Layer 8 of a small transformer language model trained on English Wikipedia (11 layers, counted from 0, width 64).
Take only the direct path to the model's output, skipping the later layers: a vector added to the residual stream pushes a token's score in proportion to its dot product with that token's output vector.

Output vectors of the tokens that the questions are about. A number n stands for n times 0.021.
"pl": -24 10 20 6 8 15 -5 32 2 40 6 -7 -9 -39 -35 -3 -15 -52 -26 -13 -21 -27 5 -26 -27 18 -19 23 23 38 14 -21 21 31 24 32 37 -42 41 -3 -12 -25 31 13 -11 26 2 -16 -34 1 3 1 1 38 -51 2 11 -12 38 -33 12 14 -15 -17
"\n": 25 -49 36 22 27 23 22 16 -22 -25 -10 4 3 -10 23 -47 -46 3 25 19 -34 2 1 0 3 -32 -5 -2 -20 26 -22 8 7 -4 8 13 -26 -47 5 -35 18 4 -9 10 -11 -6 -12 30 -16 33 -18 29 31 -3 23 -3 9 -5 -17 25 -25 -4 25 3
" would": -25 31 -6 -32 -1 0 -7 2 25 21 -27 0 44 -11 14 8 22 -18 -14 -27 8 -11 -12 -8 22 -14 6 -8 -17 -6 34 -21 24 -10 16 2 -9 34 32 9 10 -28 18 -17 31 -7 32 -17 3 0 -5 -13 -40 21 -34 -45 4 5 -33 14 -23 21 30 2
" |\n": 2 15 26 -24 3 11 22 43 7 -10 28 5 0 -35 9 -18 -4 -17 50 26 -38 -24 -4 -22 12 -13 -2 38 15 -21 5 -29 14 25 -21 15 -26 -1 -2 -18 -6 10 3 -56 -3 -10 -19 28 10 38 -41 15 17 -16 12 29 -5 -19 -9 -16 6 -14 29 -25
"fter": -30 7 -4 -18 -7 -21 -6 19 -40 14 -40 -9 55 7 24 8 -21 18 11 -24 17 24 -55 43 8 -13 39 19 -9 -10 37 -14 -10 0 12 -6 -14 5 -17 11 -57 -31 37 -70 42 12 30 -32 -10 -15 25 -62 -37 25 -31 -15 6 95 -7 -3 18 5 76 -13
"erv": 47 -41 -15 -29 4 -6 -17 30 -9 21 14 -3 -36 -45 11 -20 -9 -43 -14 -18 -18 -5 8 39 7 10 -37 -1 6 -69 29 -24 0 53 9 -6 55 -29 -10 -19 -22 15 46 6 -13 14 3 14 13 -15 55 15 7 26 -2 -12 14 -13 14 -14 4 20 18 -15
"==\n\n": 20 -19 28 -55 16 30 36 43 -10 -11 -3 -11 -1 25 5 -9 -17 -10 1 8 -38 2 -31 12 32 -60 7 -5 -35 -3 3 -19 24 22 -4 10 5 -22 11 -54 19 -35 23 -23 41 -26 18 -24 -7 -7 39 57 19 21 -15 -19 -24 33 -41 41 -41 -16 44 -5
" had": -26 25 -12 -51 -3 2 -15 -1 15 10 -19 4 40 3 20 20 3 -13 -8 -11 -7 -9 -2 -4 12 -9 -11 -12 -31 2 34 3 6 -10 11 -4 12 37 16 -10 14 -17 43 -22 28 -15 17 -6 18 -9 -14 3 -59 20 -3 -36 10 16 -16 10 -23 -3 24 13
"ted": -23 -29 42 -4 54 -13 -22 -9 3 -17 12 -17 55 -18 -37 51 -10 -20 11 -12 16 4 -62 29 -11 28 -46 18 -17 -14 50 -2 -6 38 32 0 14 25 -11 12 -20 -48 22 -36 40 7 -5 8 24 -24 -38 -5 -38 -21 6 1 0 24 11 -13 17 -23 26 -4
"chool": -4 -22 -52 -18 38 4 -11 17 -9 40 16 -10 -23 29 42 -41 -21 25 -2 -20 31 -13 17 32 37 23 -35 -1 21 -17 16 -25 -11 34 -25 -15 16 8 10 -10 -34 -55 37 -10 8 -15 -20 12 18 -18 13 29 -54 -7 -10 -20 42 17 -11 -8 30 10 -5 -22
"ican": -15 10 -52 -25 13 -84 18 -32 -20 34 -35 -13 -15 -77 51 25 -18 16 11 -13 -27 25 -14 46 63 19 -36 13 15 -1 1 10 -21 31 53 25 -45 -11 -50 -13 -30 -44 16 -3 0 7 42 -17 17 -8 10 -10 -60 14 56 5 22 70 -7 23 39 -4 3 -3
" /": -37 -13 -2 5 13 33 -9 5 -23 22 -2 2 3 -14 30 5 -17 3 1 29 -54 20 21 -20 23 -15 -17 5 -1 -28 5 2 -25 -10 12 17 -27 -28 -37 7 -33 13 -13 -17 -29 16 7 12 58 18 -19 19 9 -11 35 12 4 31 3 9 -32 11 -31 41
"ween": 12 -12 -19 -63 19 -55 10 0 -15 -4 34 -8 -10 11 52 38 -67 12 -14 -55 9 -2 -15 44 -11 -37 -58 -32 -21 -21 33 -39 24 74 -5 -39 17 4 -19 77 -43 -10 36 -78 -1 36 5 -15 36 18 21 -16 -56 36 -9 5 -5 73 -9 39 -12 -3 90 15
"ced": -33 15 4 -39 27 18 -48 6 5 -10 50 -9 4 -65 7 46 -15 79 -63 -67 1 -1 -51 42 -20 36 -22 31 -52 -23 66 -17 38 30 16 16 18 -21 -17 -13 -45 -2 48 -21 -9 67 -7 -43 23 -11 -15 16 -59 42 -1 19 -3 6 9 -6 45 -12 37 -45
"che": -1 -39 -44 14 47 -13 2 -13 -4 13 -2 2 -5 39 -4 -21 6 -26 -33 11 26 -4 -8 30 51 -3 -27 -28 -38 19 24 1 16 46 21 6 -20 -3 -6 28 -88 2 1 -28 3 -52 2 20 45 -41 -3 47 0 1 0 1 11 -4 16 -7 19 -6 -11 15
"k": 25 8 23 23 18 9 -22 7 -26 18 44 2 -23 63 -27 -19 -18 -27 -25 -28 -5 -10 2 16 33 -12 -34 -2 -5 -29 7 15 -16 -2 34 7 -1 5 9 -15 5 5 -7 -9 15 4 -12 7 37 -49 -33 0 -16 6 -50 13 7 -23 22 18 60 -12 -5 -9
"==": 49 -28 39 -54 4 17 17 35 -3 7 -7 -5 -46 10 8 -38 35 -1 -14 17 1 28 -49 14 8 -44 23 13 -15 10 -9 -10 10 30 -16 46 -39 4 18 -25 7 -59 7 -39 3 -8 6 -19 16 3 24 35 -1 8 55 0 -18 23 -34 1 -24 12 -16 -18
"emb": 6 47 -22 -21 10 -21 -5 37 4 23 -12 -2 -26 -29 11 -5 -11 -40 -16 2 -10 -6 -2 -1 28 11 -36 19 15 -14 -19 -22 -10 21 6 -4 45 -1 47 -33 -21 -46 25 3 -8 4 -18 -60 -16 -43 28 47 14 14 16 18 -15 8 29 8 -4 30 18 1
"eries": 11 -43 -23 1 21 45 -31 14 15 -8 -8 -2 -25 -21 35 -30 -6 13 -61 -7 -7 -6 19 44 50 46 -22 18 11 -44 10 -5 10 21 -11 31 45 10 31 29 -41 -38 17 -22 39 -10 23 -20 -49 -20 2 3 -16 -11 5 23 43 19 -27 -21 -15 9 2 -63
"==\n": 13 -30 4 -52 12 12 37 38 -3 -13 -15 -14 21 32 -4 4 -16 16 18 -2 -31 -6 -21 -4 34 -52 11 -15 -50 5 9 -23 35 24 16 10 3 -35 16 -48 14 -42 27 -28 29 -24 28 -19 -23 -15 40 60 28 30 -7 -26 -29 44 -48 34 -51 -6 40 8
"|": -29 9 -8 13 37 1 30 -19 13 -13 -17 -13 2 -35 -11 3 -10 -30 7 17 -33 39 -1 -18 -43 -7 41 -5 -22 -1 -14 -29 26 48 7 18 3 -6 6 13 -12 -16 11 -59 39 7 5 0 35 15 -7 39 -3 40 41 6 -26 21 -36 -15 -19 7 -1 -40
".\n": 11 -44 7 3 -5 11 36 56 -6 -33 1 2 36 -3 24 -44 -34 10 49 -4 -13 -19 -4 -5 11 -8 -26 -11 3 3 9 -41 33 5 3 20 -12 -13 -17 -12 -21 -18 5 4 10 -10 -17 30 -4 -8 2 14 -2 24 18 14 -2 -12 -26 10 -28 6 55 -21
"bum": -11 -25 -55 32 28 -11 -36 15 1 66 12 -5 10 16 19 24 8 52 -56 1 -56 -26 -23 51 43 -3 14 49 -29 -26 36 -14 16 74 4 61 -17 -14 -29 9 -6 -83 6 -64 -39 9 -18 -21 -19 29 4 15 -18 17 2 -7 48 55 8 -11 -21 -35 9 -63
" her": 26 -4 -12 26 7 -19 -20 1 4 11 -23 -1 38 34 48 10 -21 0 27 -6 21 19 -64 32 1 9 -23 -37 -18 26 23 -63 -2 -9 0 11 11 -12 -7 -16 -37 -13 48 15 13 -23 26 -12 -30 5 -5 0 -24 18 -4 -17 27 -3 14 -2 -29 -12 51 -32
"hip": 23 -8 -50 -43 27 31 -6 38 -16 -28 -13 -1 -13 15 10 -89 3 -38 -51 -5 14 -9 -16 -17 51 22 -4 16 37 7 8 -20 12 19 1 45 23 1 -58 4 -58 3 67 -20 19 22 10 -48 25 6 -2 36 -13 6 -38 -56 50 -2 5 28 14 8 -8 23
"clud": 27 1 -39 6 19 -20 -9 9 23 66 -30 -9 -12 -43 -2 -30 -1 44 -75 -14 6 -35 -45 87 -15 -54 -16 -44 -72 -40 40 -11 12 41 31 55 7 -41 -30 -22 -63 -9 43 -20 11 56 -4 -15 10 4 6 10 3 88 -26 -8 66 21 20 -23 29 15 42 -18

Output weights of attention head 1. The head adds the sum of these rows, row i times number i of z. A number n stands for n times 0.021.
o0: -28 -28 4 -3 -21 -2 -9 -5 -15 27 17 46 -25 -32 26 3 20 17 -12 -1 -1 22 8 -1 5 -35 25 -1 -2 -26 -24 -22 13 -12 20 4 -14 -7 -14 -5 -11 52 -28 32 -22 -2 -27 18 6 23 -19 19 27 6 -12 5 -18 45 -5 6 -1 -3 -33 16
o1: 30 -3 -23 -33 -36 23 4 -31 15 23 -28 40 14 9 20 -17 -4 5 -1 -4 14 -13 -38 32 -1 -27 -7 -2 12 -18 9 -10 37 -10 8 26 0 39 -22 24 -3 8 -25 17 -1 13 -3 -2 -5 -23 0 5 -8 -3 3 16 26 -1 -12 -32 10 4 3 -36
o2: 2 17 0 -20 27 -37 -19 -9 -2 31 5 68 -7 -14 -5 31 -5 -7 -22 2 -14 16 9 -26 -61 22 25 -10 22 10 0 18 17 -55 -6 13 26 10 40 31 -17 -28 -24 25 -1 -33 3 -7 -17 22 25 -33 -24 -25 9 -4 31 1 -31 -20 26 -4 2 3
o3: -7 23 -16 -12 12 -18 16 -25 2 -3 15 2 -28 27 -7 16 2 -1 -8 -8 0 34 37 0 -5 11 21 6 -9 -7 -1 3 24 -31 5 2 14 30 -7 11 30 9 26 8 23 -15 33 -11 -8 -11 -11 -52 -21 -15 -22 -15 -5 -15 -21 -38 15 -21 -6 22
o4: -30 4 -8 -6 -10 7 -15 32 12 21 20 14 -10 2 -26 -18 -7 -33 20 13 1 -18 -3 -9 2 -12 -5 -9 3 -10 57 -22 5 7 29 18 0 18 -17 -5 -4 -25 17 9 31 16 -32 -2 9 1 23 -3 7 -2 8 8 5 -43 2 -15 18 -7 -15 -24
o5: 4 -5 22 41 -2 -8 -36 -7 2 -19 -24 -13 2 23 1 0 -11 13 -5 1 -11 -4 -23 -2 -4 7 -24 -37 -21 -6 0 15 -3 -32 23 -1 7 35 18 2 35 14 34 61 -8 0 -12 -10 17 32 -17 13 -34 5 -4 -3 29 14 -37 -49 11 -1 -11 7
o6: 12 2 -7 27 7 41 5 13 -29 -1 11 -1 -2 3 10 -3 -16 -47 21 12 7 21 -22 32 35 -18 -2 11 -38 12 18 -16 0 41 15 17 -23 -6 -27 -45 0 -4 26 -36 -9 -27 -25 44 9 -14 -40 42 24 5 -6 44 2 1 -40 20 -37 -1 -29 -19
o7: -8 5 -16 -29 8 29 12 -17 5 -9 -4 48 -3 15 -32 -37 0 15 -9 -18 33 -1 13 -26 -15 -6 -20 30 16 -18 15 -13 -11 -8 -3 -31 -7 37 23 17 29 21 -2 -26 22 -5 -7 -4 -8 2 19 10 3 -2 8 5 -4 -8 -45 2 7 -22 -1 8
o8: -1 -16 -6 -28 -6 -15 23 6 6 3 -15 -37 19 20 1 19 -39 3 -15 -35 9 -21 26 0 -6 6 13 5 5 -11 4 -11 25 -17 23 -18 -14 57 21 27 -31 -22 -8 24 -30 -17 38 -21 15 -16 -16 -34 -9 22 20 -12 21 30 -25 22 -12 -21 14 45
o9: -8 -35 15 -3 -6 -9 4 8 -43 -17 30 51 19 35 -2 -35 -2 9 42 10 -14 -1 -32 11 -33 12 21 -20 -32 12 -54 20 29 12 21 -28 -27 5 14 6 -5 11 -20 16 -14 9 8 33 -26 5 8 -32 29 -8 2 14 -37 -9 26 -6 -2 11 31 -36
o10: 0 40 0 -5 11 -3 4 13 22 -7 19 -31 23 -5 -11 11 0 -31 -6 11 13 30 -9 3 -33 57 -11 3 -29 16 -20 12 -21 -10 18 7 19 -15 4 -7 23 -9 24 -10 -6 20 -3 -21 -9 -9 -21 -3 -55 -9 -25 -14 -4 -10 23 7 37 -32 -11 29
o11: 49 4 67 26 62 32 -2 -33 -67 26 -22 -21 -37 -40 11 -8 -33 33 15 61 -56 32 17 -10 12 -36 15 24 -35 -20 -26 35 -16 35 -13 14 -1 -53 -12 3 2 34 -61 -18 -93 -4 -2 -8 23 11 -8 3 60 -68 41 -8 43 -13 33 26 32 -26 -47 14
o12: -11 -39 26 -3 18 -1 25 49 8 -2 -1 18 25 -5 18 -4 -27 -1 -7 8 -8 -3 1 -4 2 -3 -5 -23 3 -2 28 -11 20 -10 -6 -24 20 -8 -14 24 8 -14 20 -35 31 10 -21 -2 -2 1 15 20 6 -9 -24 -15 -47 -3 -5 10 -29 32 8 -18
o13: 44 -27 -4 43 -17 17 -13 -2 -5 -3 -21 -42 -7 -17 38 -26 12 7 -19 7 -4 8 -12 18 -11 -16 57 -17 -8 -19 -21 -3 4 10 13 11 -20 -21 -1 -2 4 11 11 29 27 11 -16 19 -17 5 -9 -16 12 -35 18 -2 14 17 -6 13 -7 -11 -20 10
o14: -14 -74 -22 -7 -24 -11 44 3 11 -28 -25 -4 12 21 37 -6 -47 33 15 -1 5 18 -13 6 -10 25 -8 -16 35 22 6 8 -19 -49 -28 -12 -1 7 -15 -18 -39 -39 0 41 3 26 -1 11 -11 8 33 -10 -8 32 10 -7 45 -24 14 31 16 -7 37 -14
o15: 3 -12 -12 -4 2 -1 1 -10 -22 1 -32 -11 20 22 -12 29 -23 6 10 6 31 -8 -8 37 -33 4 -2 -19 26 21 -4 -24 22 2 4 -9 -9 -3 20 -19 39 5 -1 18 17 -13 -8 16 25 -12 7 -20 1 -4 -14 -28 -21 19 -7 7 -21 -9 11 0
o16: 29 -29 -22 18 19 23 6 -1 -23 -1 -1 -10 -16 13 10 -16 6 -21 -8 2 -43 4 11 9 5 -12 0 -6 -20 18 -32 -24 -14 22 8 29 -6 23 -1 -1 -18 -17 2 30 34 13 -21 2 7 7 -7 18 7 9 14 10 10 8 -24 -3 -8 -6 -6 -30
o17: 35 3 -24 7 25 -46 -12 -10 -17 -16 -8 28 16 1 31 -25 -1 17 -40 -7 -24 9 36 -17 -3 -9 -43 -13 30 20 -6 10 20 -24 18 24 16 2 -7 -3 15 -13 -5 22 -16 -25 20 7 -42 -20 26 14 15 -10 4 -36 22 5 13 7 11 3 2 -6
o18: -41 15 13 -28 10 6 -3 -4 3 4 -29 59 21 -12 8 -4 -2 37 25 -24 9 -12 -7 -10 -7 21 -15 7 16 -33 18 19 -6 18 -3 5 5 13 9 15 -34 -6 -17 -2 -31 4 0 -9 25 -27 -10 15 -53 -6 35 -2 -10 36 40 0 -33 1 -29 7
o19: 8 -13 -18 20 23 -16 -15 40 1 2 18 46 -16 -19 24 -22 -4 -40 11 44 -3 -1 -2 4 53 2 -39 29 -24 5 38 -8 -36 24 40 2 38 -38 -5 1 -23 -18 37 1 3 -8 -38 -33 2 5 1 16 -13 6 -25 32 2 -20 -11 -31 -15 -13 11 -22
o20: 24 8 4 -60 7 -34 13 -1 4 -4 22 -26 7 -17 -22 24 -31 -5 35 -16 -3 14 -27 28 -6 -30 5 -3 -21 -30 22 18 -9 6 4 -5 3 27 19 -32 -34 -9 18 15 6 38 29 -5 14 -37 54 5 -13 4 -3 -1 -29 -14 17 54 -33 -22 37 -12
o21: -1 10 9 -9 -13 -34 3 10 -3 2 2 24 -5 -14 0 -45 -8 30 33 14 -9 -5 -2 -18 15 29 6 33 41 -11 -13 -14 -26 17 -13 33 25 -20 -1 9 -24 -14 6 -15 -13 17 -18 15 -10 -8 13 -2 18 -24 -48 12 35 13 -18 -35 25 18 -8 -15
o22: -51 44 -47 -33 -18 -55 -16 35 19 -32 9 -56 7 27 -4 49 46 -29 -1 19 18 -27 20 -32 16 22 -27 38 -19 -28 22 -40 22 17 -49 23 32 44 20 39 6 16 41 -38 -17 18 22 23 39 20 11 5 -44 -23 -48 21 -29 -32 15 -20 27 -12 -25 -9
o23: 17 -12 10 -12 26 -15 -17 6 10 -11 3 7 -16 -13 18 10 -12 -10 3 -15 14 -1 35 23 13 -5 -20 -19 19 -12 -12 35 -9 21 -5 30 -21 -2 5 5 -1 -10 -26 -1 0 -18 -18 -9 6 12 -1 1 -1 -33 24 24 -6 -14 -7 8 -14 3 -20 12
o24: -17 37 2 -20 -1 10 -6 -20 2 36 13 -35 -18 -23 13 10 10 0 -42 12 -3 14 -9 -24 -2 20 9 30 17 -17 33 20 -11 15 31 10 -13 -4 39 31 -21 -23 7 -25 18 2 -1 -2 7 -4 -12 -12 -21 -35 24 3 -9 30 2 -14 -2 -40 6 -17
o25: -10 35 -3 -3 9 -33 0 35 20 -42 0 22 -8 -9 -26 10 -5 -43 11 33 15 19 2 15 -16 -8 -11 -3 8 -32 30 10 15 -36 3 21 0 -13 9 4 27 -1 18 3 48 -6 -32 -3 21 -27 -25 -16 -37 17 -11 -12 1 -1 -24 19 20 -5 9 -17
o26: -13 20 -8 -29 -6 -30 13 18 17 35 -26 26 -15 20 -6 1 9 16 -13 -17 33 -12 8 20 -16 -1 13 40 -16 14 3 -4 -46 -35 24 -25 17 5 26 -7 -10 -66 13 8 7 30 33 -16 31 -6 -2 -44 -13 15 -14 2 -7 28 -22 8 -7 -3 -7 -17
o27: 1 -29 -34 10 42 20 -31 34 -2 -3 -6 0 9 -7 29 -62 -4 18 -5 -7 -4 29 -19 11 -14 -12 13 13 66 20 -36 -11 27 -29 -38 13 -4 34 20 -30 9 -22 -17 2 21 -37 20 -22 9 30 -12 1 10 -19 8 -23 30 -17 -1 -9 4 -7 12 -3
o28: 10 14 35 -21 14 2 25 8 37 -20 27 47 7 9 -10 -36 20 43 39 3 -62 12 -27 -27 -10 18 -13 0 50 -6 0 -7 38 -16 -64 -25 6 -12 6 -51 -11 -36 -31 -11 -9 -10 -2 1 -36 58 33 -36 35 -11 -9 25 -7 -11 -9 21 9 -11 -4 11
o29: 35 -12 -9 14 2 32 -10 -17 -21 21 19 7 1 -8 -41 -9 -1 6 17 28 1 4 -19 -3 -5 -23 -2 21 6 0 16 -35 -11 24 -9 -25 -22 0 14 -8 5 30 -8 -3 13 -17 0 -38 -5 -2 -18 -13 41 -10 -14 17 3 22 13 -5 -14 41 -15 -7
o30: -3 -15 -33 28 -22 15 -6 -14 -3 -11 -3 5 -23 14 -14 -26 -18 16 -14 56 -41 10 21 7 -1 7 -5 0 1 26 -3 34 16 20 -19 -1 9 -20 3 -14 22 -1 29 -33 17 -6 -26 -18 -11 5 21 -14 6 -7 -40 3 1 5 13 13 13 20 -1 17
o31: -16 55 -9 -6 -3 8 -23 20 10 -18 18 -26 4 8 23 58 4 -5 24 -19 -23 -6 20 -10 14 -10 -15 20 -14 -34 -8 -26 4 -22 14 6 -12 7 10 -16 -19 8 -1 -4 -24 9 -30 16 7 -17 -13 -5 -11 -27 5 6 4 -16 3 -3 20 -6 39 31

Each question shows a token from some text and the vector z that the head gathered there. A number n stands for n times 0.015.

" ==\n": 11 19 27 3 21 -37 25 27 -9 -2 4 20 8 -1 1 2 16 0 4 11 32 9 -35 27 27 33 30 9 -16 16 -11 -13
Which two tokens does it push up most, strongest first? "==", "ican"

"er": -1 4 6 -17 17 -13 26 1 -20 -11 -6 -8 7 -18 -27 2 9 11 -6 17 3 12 -21 12 3 20 7 0 -24 16 2 1
Pushed up most: "clud"

" L": -1 -1 -2 -16 22 -19 33 -2 -23 -11 -1 -6 12 -12 -32 1 18 7 -7 25 -2 4 -6 18 13 24 0 11 -11 4 2 0
Pushed down most: "fter"

",": -19 14 17 -19 7 5 28 3 -2 -16 8 -3 29 -6 8 1 23 -6 -7 7 -1 -4 -15 24 -4 8 15 23 -25 -2 -20 -9
Pushed up most: "eries"

"r": 0 0 5 -7 21 -15 34 -12 -23 -11 -6 -2 3 -20 -33 3 12 10 -6 24 2 22 -13 19 -5 24 7 -9 -26 12 6 4
Pushed down most: "fter"

" c": -7 7 -1 -8 19 -16 31 0 -12 -17 1 -16 1 -23 -26 14 8 16 3 29 -5 16 -1 9 11 29 12 1 -16 3 2 1
Pushed up most: "emb"

"it": 1 7 12 -14 26 -16 36 15 -23 -15 12 -6 20 -12 -28 16 21 2 10 14 -11 -4 5 21 29 25 -13 15 -6 6 -1 -22
Pushed up most: "|"

"ed": -20 -3 3 2 11 -2 29 -6 -21 -4 11 -58 12 -11 10 22 3 34 1 36 19 6 9 2 -29 25 24 11 -27 -2 0 -18
Pushed up most: " her"

"our": 8 11 11 -5 13 -36 32 12 -11 -4 -7 13 3 -15 -17 0 18 8 8 13 16 7 -21 23 16 29 18 -3 -19 8 -11 -1
Pushed up most: "=="

"m": 8 11 6 -4 26 -18 17 6 -9 -21 -2 -41 9 -23 -23 8 8 15 -2 26 18 18 -8 10 22 32 14 -6 -34 0 1 1
Pushed down most: "\n"

"ly": 22 -2 -10 -42 14 -11 30 -12 -39 -15 12 19 24 3 4 10 25 25 -10 34 16 20 -26 17 -4 13 -7 12 -24 -5 17 -5
Pushed down most: " would"

"s": 13 10 23 6 1 -5 13 8 -9 -9 -9 -28 11 -11 -25 -2 12 33 -4 14 4 14 -25 21 4 28 28 0 -35 -2 5 -11
Pushed down most: " |\n"

" S": 7 10 8 -6 8 -30 34 8 -13 -5 -6 9 4 -17 -22 5 21 14 9 10 10 7 -17 24 10 26 16 -1 -25 5 -11 0
Pushed down most: " her"

" is": 4 13 13 -62 23 -43 11 -6 -8 4 -12 -32 13 10 14 52 9 35 5 -3 3 27 -20 -5 7 45 39 16 -30 2 -17 -11
Pushed up most: "fter"

" of": -10 0 -5 -8 13 -22 28 5 -10 -3 -15 -9 16 -21 -21 3 9 18 -7 13 3 12 -16 13 1 22 8 6 -5 8 -1 -13
Pushed down most: "ced"

"ult": 3 -2 -1 -7 28 -10 36 -2 -23 -12 -4 -14 8 -9 -12 -1 21 14 11 19 3 17 -17 5 -9 16 14 -22 -26 -2 8 -7
Pushed up most: "clud"

" a": 3 -2 -1 -6 29 -10 35 -2 -23 -12 -4 -14 7 -10 -12 -1 22 14 11 19 2 18 -16 5 -8 16 14 -23 -26 -2 8 -7
Pushed up most: "clud"

" has": -21 -20 -35 -37 7 -1 12 -21 19 -6 -29 -31 -39 1 6 49 -12 27 -13 18 -29 40 -62 -19 -12 33 53 22 -26 -24 -5 -13
Pushed down most: " |\n"

" between": -17 -9 -13 -35 71 8 3 9 -17 -22 3 -48 6 -6 14 -17 26 35 34 34 13 30 -9 -17 -17 1 16 -45 -24 1 2 -9
Pushed up most: "clud"

"ment": 30 2 11 9 8 -27 36 3 7 -44 -26 -34 6 -33 -42 -7 -21 -1 -3 21 39 -3 1 27 19 25 8 -21 -36 -4 -23 -2
Pushed up most: "ween"

" that": 12 10 11 12 4 -34 7 -13 7 -27 3 -23 -2 -11 -7 16 29 22 -24 32 13 3 -29 8 47 21 3 32 -52 -19 -19 -2
Pushed up most: "ican"

" with": -11 6 -13 -9 26 -13 22 -7 -8 -4 1 -37 16 15 28 9 6 51 9 45 19 4 -3 5 -7 24 0 7 -25 16 30 -19
Pushed up most: "hip"

"port": -1 1 5 -6 18 -11 27 -2 -16 -17 -8 -17 2 -25 -35 1 3 19 -7 23 3 21 -15 16 3 28 10 -6 -23 14 3 4
Pushed up most: "emb"

"-": 19 -27 -13 -32 -12 -5 23 -18 8 -30 -44 67 4 34 29 -30 33 30 -48 -2 -15 17 -18 50 -16 14 -36 4 -10 0 13 -19
Pushed up most: "\n"

"os": -3 0 -3 -9 4 -24 35 3 -10 -3 -14 0 12 -17 -23 -1 11 12 -2 14 1 13 -16 9 2 31 16 -4 -7 6 -1 -9
Pushed up most: "==\n\n"

"\"": -52 41 -30 -23 16 28 15 1 42 -4 16 -41 32 -25 31 -25 -5 -5 -4 43 7 0 1 -21 -12 4 18 10 -7 -6 -19 -1
Pushed down most: " /"

" comp": 3 2 2 -11 9 -19 28 3 -11 -17 -28 -12 10 -16 -17 6 18 11 -9 15 8 13 -23 22 4 19 13 9 -19 15 2 -8
Pushed down most: "ced"

" sh": 2 4 -4 -29 17 -37 34 -2 -15 -8 -21 -19 15 -16 -12 11 18 3 -1 13 2 6 -16 9 7 26 15 4 -24 3 -4 5
Pushed up most: "==\n\n"

"y": 23 1 -7 -46 20 -8 38 -13 -37 -21 5 33 26 9 12 6 27 31 -13 42 10 15 -24 17 -5 16 -6 -1 -31 -8 24 -13
Pushed up most: "\n"

"om": -1 1 -3 -13 16 -22 35 -2 -21 -10 -8 3 -2 -12 -32 15 16 9 -8 16 -6 19 -28 14 6 23 8 4 -20 12 3 -3
Pushed down most: "ween"

"et": -2 -1 -5 -14 22 -18 33 1 -20 -13 -2 -5 13 -12 -27 2 18 6 -7 23 0 2 -4 16 15 24 0 15 -8 1 1 -1
Pushed down most: "fter"

"es": 10 -2 37 27 23 -69 17 42 -8 -9 -3 27 -13 -16 -6 -16 2 -27 9 16 53 7 -45 19 49 48 47 -3 8 27 -5 -17
Pushed up most: "=="

"em": -5 3 -1 -1 10 -13 29 -6 -4 -13 -17 -2 17 -6 -15 1 14 0 -3 15 5 5 -22 5 -1 22 20 6 -13 3 -9 -8
Pushed up most: "==\n\n"

" (": 24 -4 -2 -32 16 -24 21 5 -16 -4 -18 38 10 0 -24 15 27 28 -23 15 -2 7 -25 33 16 19 -10 8 -21 1 -16 -6
Pushed up most: "\n"

"ew": 2 -3 3 -9 25 -11 24 -4 -11 -21 0 -18 11 -16 -21 -2 10 14 2 15 11 9 6 12 -1 21 9 -8 -17 1 2 -4
Pushed up most: "emb"

"ound": 3 0 9 -7 21 -12 27 2 -18 -19 -7 -18 1 -25 -33 -1 2 15 -6 22 4 21 -15 16 6 28 11 -8 -23 15 0 3
Pushed up most: "emb"

"\n": 30 1 -16 -57 16 -4 38 -17 -44 -23 3 45 31 16 31 6 31 37 -14 46 14 17 -32 12 -11 14 -9 2 -32 -18 33 -14
Pushed down most: " would"

"a": -13 12 0 -7 29 -25 31 8 -9 -17 18 -27 17 -14 -18 17 19 8 11 32 6 9 22 9 28 37 6 -5 -18 -17 -7 2
Pushed up most: "ted"

"*": 5 3 2 -19 9 -32 41 -1 -15 0 -16 19 3 -21 -25 3 28 4 5 15 8 9 -15 27 11 21 7 -8 -27 4 -9 1
Pushed down most: " would"

"is": 21 8 -9 -39 23 -12 42 -10 -28 -4 4 27 22 6 -12 3 28 32 -5 36 10 16 -15 27 0 18 -5 -3 -37 -5 15 -1
Pushed down most: " would"